Layer 10 of a small transformer language model trained on English Wikipedia (17 layers, counted from 0, width 96).
A neuron's activation on a vector x is GELU(weights . x), where the dot is the dot product.
The model reads these tokens: "ory" " in" " some" " count" "ries" "," " such" " as" " a" "ut"

The vector x that enters this layer's MLP at each token. A number n stands for (n - 500) times 0.01.
0 "ory": 550 495 526 419 504 533 641 594 511 608 572 527 549 539 586 488 469 493 495 515 446 471 425 545 820 628 548 436 457 361 465 491 691 282 555 520 346 403 503 576 559 136 497 497 420 459 544 617 492 541 485 583 443 463 561 618 366 513 477 499 423 611 540 511 703 489 541 572 505 468 446 515 577 370 514 488 492 450 377 457 543 451 424 400 489 441 425 350 521 510 531 605 578 319 517 469
1 " in": 407 504 500 471 497 489 476 594 450 528 596 490 505 473 511 464 419 525 466 446 557 533 500 497 854 579 543 561 447 537 488 581 507 508 494 552 559 453 509 512 481 73 565 481 511 429 604 541 492 447 539 447 491 473 524 551 403 533 522 461 530 464 524 474 513 476 518 525 456 485 482 617 471 177 502 467 510 572 460 532 485 485 546 494 454 382 497 513 518 530 576 607 531 564 480 478
2 " some": 457 543 549 485 510 477 482 611 460 503 521 606 555 473 440 527 471 628 527 477 621 582 469 490 798 506 453 524 406 559 499 553 475 573 516 549 489 490 485 460 520 22 539 516 518 425 410 587 505 509 475 462 564 517 345 510 510 590 538 522 475 539 446 447 572 448 402 521 503 485 515 535 489 238 443 454 456 608 471 498 506 398 578 439 545 452 474 538 520 463 550 537 574 474 502 493
3 " count": 515 432 608 588 523 520 468 740 458 461 554 558 501 648 527 575 525 596 554 441 549 509 636 413 636 533 496 315 505 467 346 575 421 439 540 535 472 482 299 468 364 180 498 349 417 500 386 480 573 550 599 475 431 422 457 479 321 604 486 681 568 506 400 509 571 492 522 616 549 425 541 508 477 347 434 485 575 669 359 507 560 490 598 422 508 436 412 500 523 513 557 669 565 472 533 416
4 "ries": 476 522 424 499 622 472 691 618 468 400 554 539 438 468 511 604 481 596 492 543 530 460 515 527 669 534 471 444 458 448 459 594 556 486 562 494 346 369 453 471 453 68 528 467 464 584 501 593 535 410 429 611 418 474 407 608 357 548 554 523 524 654 387 417 473 473 555 589 549 348 591 548 432 278 466 438 511 561 536 547 526 484 385 472 604 417 547 508 597 564 566 536 602 477 431 480
5 ",": 420 523 505 517 516 476 474 589 422 532 600 486 494 475 511 481 435 522 469 466 590 504 518 487 853 576 562 539 435 542 433 509 552 554 526 524 498 420 483 532 517 79 475 513 500 377 563 509 488 454 537 495 473 505 442 597 414 536 556 455 512 532 475 438 501 484 523 518 483 443 504 617 471 218 500 434 574 610 438 523 462 451 504 512 487 349 498 522 570 522 579 605 593 528 444 464
6 " such": 398 512 581 494 584 594 439 753 447 395 543 404 581 491 516 501 346 525 612 379 576 577 399 320 621 460 450 544 394 450 518 457 486 448 416 472 387 419 586 402 395 220 499 582 523 606 519 619 432 487 584 670 603 595 403 643 825 509 534 535 460 615 577 418 487 574 553 594 400 544 511 513 474 326 506 443 555 505 478 412 581 465 647 467 495 394 445 657 450 486 576 490 580 345 398 463
7 " as": 505 535 570 404 497 437 443 536 580 410 548 558 471 485 610 459 412 565 513 510 543 606 590 396 709 506 591 641 478 446 421 549 480 523 533 546 516 422 490 492 447 40 508 508 551 584 436 490 483 470 488 565 595 485 348 546 397 567 555 484 452 537 482 451 549 535 545 566 450 500 561 622 535 255 540 331 521 549 481 406 548 437 597 473 481 445 574 441 552 476 493 596 471 545 433 522
8 " a": 461 436 600 538 508 398 524 624 558 566 531 537 489 473 509 481 605 546 492 526 506 569 547 486 873 578 529 586 422 517 509 540 451 528 483 498 470 515 540 432 532 92 571 405 608 450 565 487 483 430 433 515 577 560 378 531 356 490 606 481 470 426 516 400 459 525 455 511 542 495 398 552 459 260 394 448 495 580 409 470 497 466 524 470 576 440 495 561 532 473 563 534 481 557 457 547
9 "ut": 516 520 385 533 445 432 432 618 650 501 609 305 617 555 541 444 498 601 633 465 587 541 495 485 675 566 464 387 526 500 497 395 374 542 401 617 588 463 450 567 474 197 538 499 523 522 426 561 675 344 421 521 491 458 648 602 463 583 396 534 421 453 461 534 522 554 551 557 575 397 435 443 347 254 571 537 533 537 622 581 529 365 570 518 452 455 391 415 468 467 494 597 631 509 667 459

Each question shows the input weights of one neuron of the MLP. A number n stands for (n - 500) times 0.0015.

n191: 526 555 471 604 464 482 575 552 589 666 438 431 393 399 348 409 427 650 429 519 561 512 453 493 420 507 531 521 487 493 508 375 510 395 587 536 517 683 486 453 410 500 555 504 544 489 705 502 585 465 490 529 501 623 547 518 500 434 591 472 584 463 416 488 346 525 311 541 568 499 583 590 319 433 583 443 404 563 429 547 483 436 425 598 415 567 387 551 427 405 363 418 460 539 487 517
It fires most on token 8 " a"

n184: 371 413 664 517 560 530 493 624 491 465 487 595 356 453 340 491 535 521 486 442 547 422 501 364 371 579 607 566 510 461 572 543 586 584 494 560 479 407 310 529 669 488 421 514 400 569 450 507 507 541 552 543 470 543 515 503 567 448 410 493 486 429 477 427 384 450 631 452 436 515 575 541 591 379 546 471 473 467 482 394 617 428 601 424 469 702 502 554 449 563 436 510 507 464 443 568
Its three highest activations, in order, are on tokens 6 " such", 7 " as", 3 " count"

n85: 492 412 483 524 507 517 370 525 431 477 382 417 410 612 540 453 627 602 403 486 505 639 342 525 597 529 433 397 443 565 598 623 542 470 438 465 528 426 438 434 519 658 467 530 509 477 633 487 618 468 503 541 508 460 576 390 697 529 534 316 539 617 488 511 492 471 491 391 399 525 426 641 487 533 568 379 464 528 468 459 454 321 626 483 489 412 497 374 612 458 435 324 557 519 471 445
On which token does it fire most, and how strongly? 6 " such", at about 0.48

n203: 462 593 625 404 513 464 545 379 480 646 404 519 512 712 395 538 628 587 560 268 548 493 259 548 471 545 471 484 599 390 590 553 475 552 484 406 503 507 513 405 575 495 660 555 462 571 480 515 405 598 553 421 473 481 417 472 546 599 539 470 592 602 366 537 336 534 453 582 423 573 546 515 562 469 560 400 521 427 728 547 209 493 545 535 438 527 536 539 367 580 414 336 633 467 597 522
It fires most on token 2 " some"

n46: 516 474 493 460 630 648 533 460 447 428 507 526 390 514 473 537 443 507 459 436 577 450 568 575 486 503 707 658 592 476 563 565 517 630 387 512 497 507 268 346 603 499 554 413 476 609 540 389 449 568 552 556 529 547 588 581 511 403 602 536 433 455 402 337 550 434 484 611 560 514 499 572 458 550 446 452 552 272 483 530 498 554 481 294 359 630 538 579 378 579 575 601 437 514 530 466
Its three highest activations, in order, are on tokens 7 " as", 4 "ries", 3 " count"

n173: 548 398 589 584 464 531 384 385 653 503 342 482 530 320 445 427 552 574 441 515 615 506 410 657 502 410 321 409 528 459 567 554 534 525 685 432 514 475 601 395 530 483 399 531 420 422 439 464 543 608 543 420 554 687 558 459 663 618 562 443 541 517 398 523 545 621 545 355 671 606 560 499 541 445 712 490 403 530 583 563 438 299 529 565 501 409 379 519 588 423 521 369 426 609 533 563
On which token does it fire most, and how strongly? 2 " some", at about 0.67

n1: 536 482 509 477 439 362 547 506 584 524 347 567 369 615 589 616 493 450 513 423 484 417 516 582 490 594 476 471 505 661 658 511 509 756 379 363 578 487 277 307 375 630 569 315 456 431 579 442 567 399 564 461 595 529 640 428 498 599 319 626 448 429 449 546 477 654 317 504 616 639 507 466 403 561 652 502 442 535 458 401 522 517 535 583 485 489 480 509 500 592 376 541 382 514 457 483
It fires most on token 3 " count"

n248: 532 492 522 293 635 567 606 528 557 427 504 617 589 443 469 525 528 428 507 515 491 486 596 598 554 485 577 594 583 565 546 406 460 636 524 386 473 562 487 485 539 510 429 325 415 497 524 493 598 677 421 380 492 607 598 529 475 598 437 464 378 414 339 541 650 534 464 469 437 542 506 413 429 469 604 405 385 418 496 389 625 520 535 575 396 561 360 555 477 498 515 419 405 521 418 352
It fires most on token 0 "ory"

n8: 440 518 601 455 312 410 268 443 550 622 571 493 387 509 432 561 519 502 647 448 660 463 530 501 485 524 343 464 458 378 590 447 530 549 519 319 629 616 431 466 421 547 589 377 375 470 625 559 580 226 532 449 533 511 510 333 613 517 569 505 509 478 376 523 538 458 417 452 557 573 568 566 527 570 466 413 523 293 408 639 394 537 544 326 489 462 580 491 583 674 588 553 478 608 411 539
It fires most on token 1 " in"

n236: 602 509 620 542 512 525 490 469 584 494 506 372 573 601 596 307 579 620 445 432 566 540 447 454 422 442 621 633 446 494 412 548 408 619 598 356 355 452 567 421 491 516 557 506 516 505 523 382 426 562 459 383 548 557 642 540 580 321 442 376 428 433 476 522 661 579 450 518 434 412 604 549 562 555 592 529 440 511 447 339 375 393 537 496 293 528 436 463 390 588 523 562 602 537 610 657
It fires most on token 7 " as"

n70: 505 505 578 405 653 529 514 466 568 473 531 542 459 515 356 520 741 463 598 402 495 388 428 346 535 639 573 543 699 388 416 610 425 500 561 373 442 450 433 300 428 446 625 579 495 463 489 523 448 578 502 472 480 391 604 522 443 676 354 640 372 659 432 504 494 539 465 551 518 464 688 533 321 511 618 269 402 411 441 557 425 430 594 495 504 525 660 457 504 506 452 376 602 666 460 385
Its two highest activations, in order, are on tokens 4 "ries", 3 " count"

n208: 468 687 501 586 428 519 464 446 612 521 560 666 550 411 482 514 656 439 426 328 475 488 461 501 400 521 619 461 517 609 426 436 524 659 444 508 577 531 421 381 491 562 370 481 435 408 456 706 496 626 614 535 307 604 567 580 553 507 547 500 302 558 419 576 524 725 349 432 588 339 649 616 682 512 572 289 370 467 478 457 489 428 554 533 498 446 485 616 469 483 473 463 579 401 272 404
Its three highest activations, in order, are on tokens 6 " such", 2 " some", 5 ","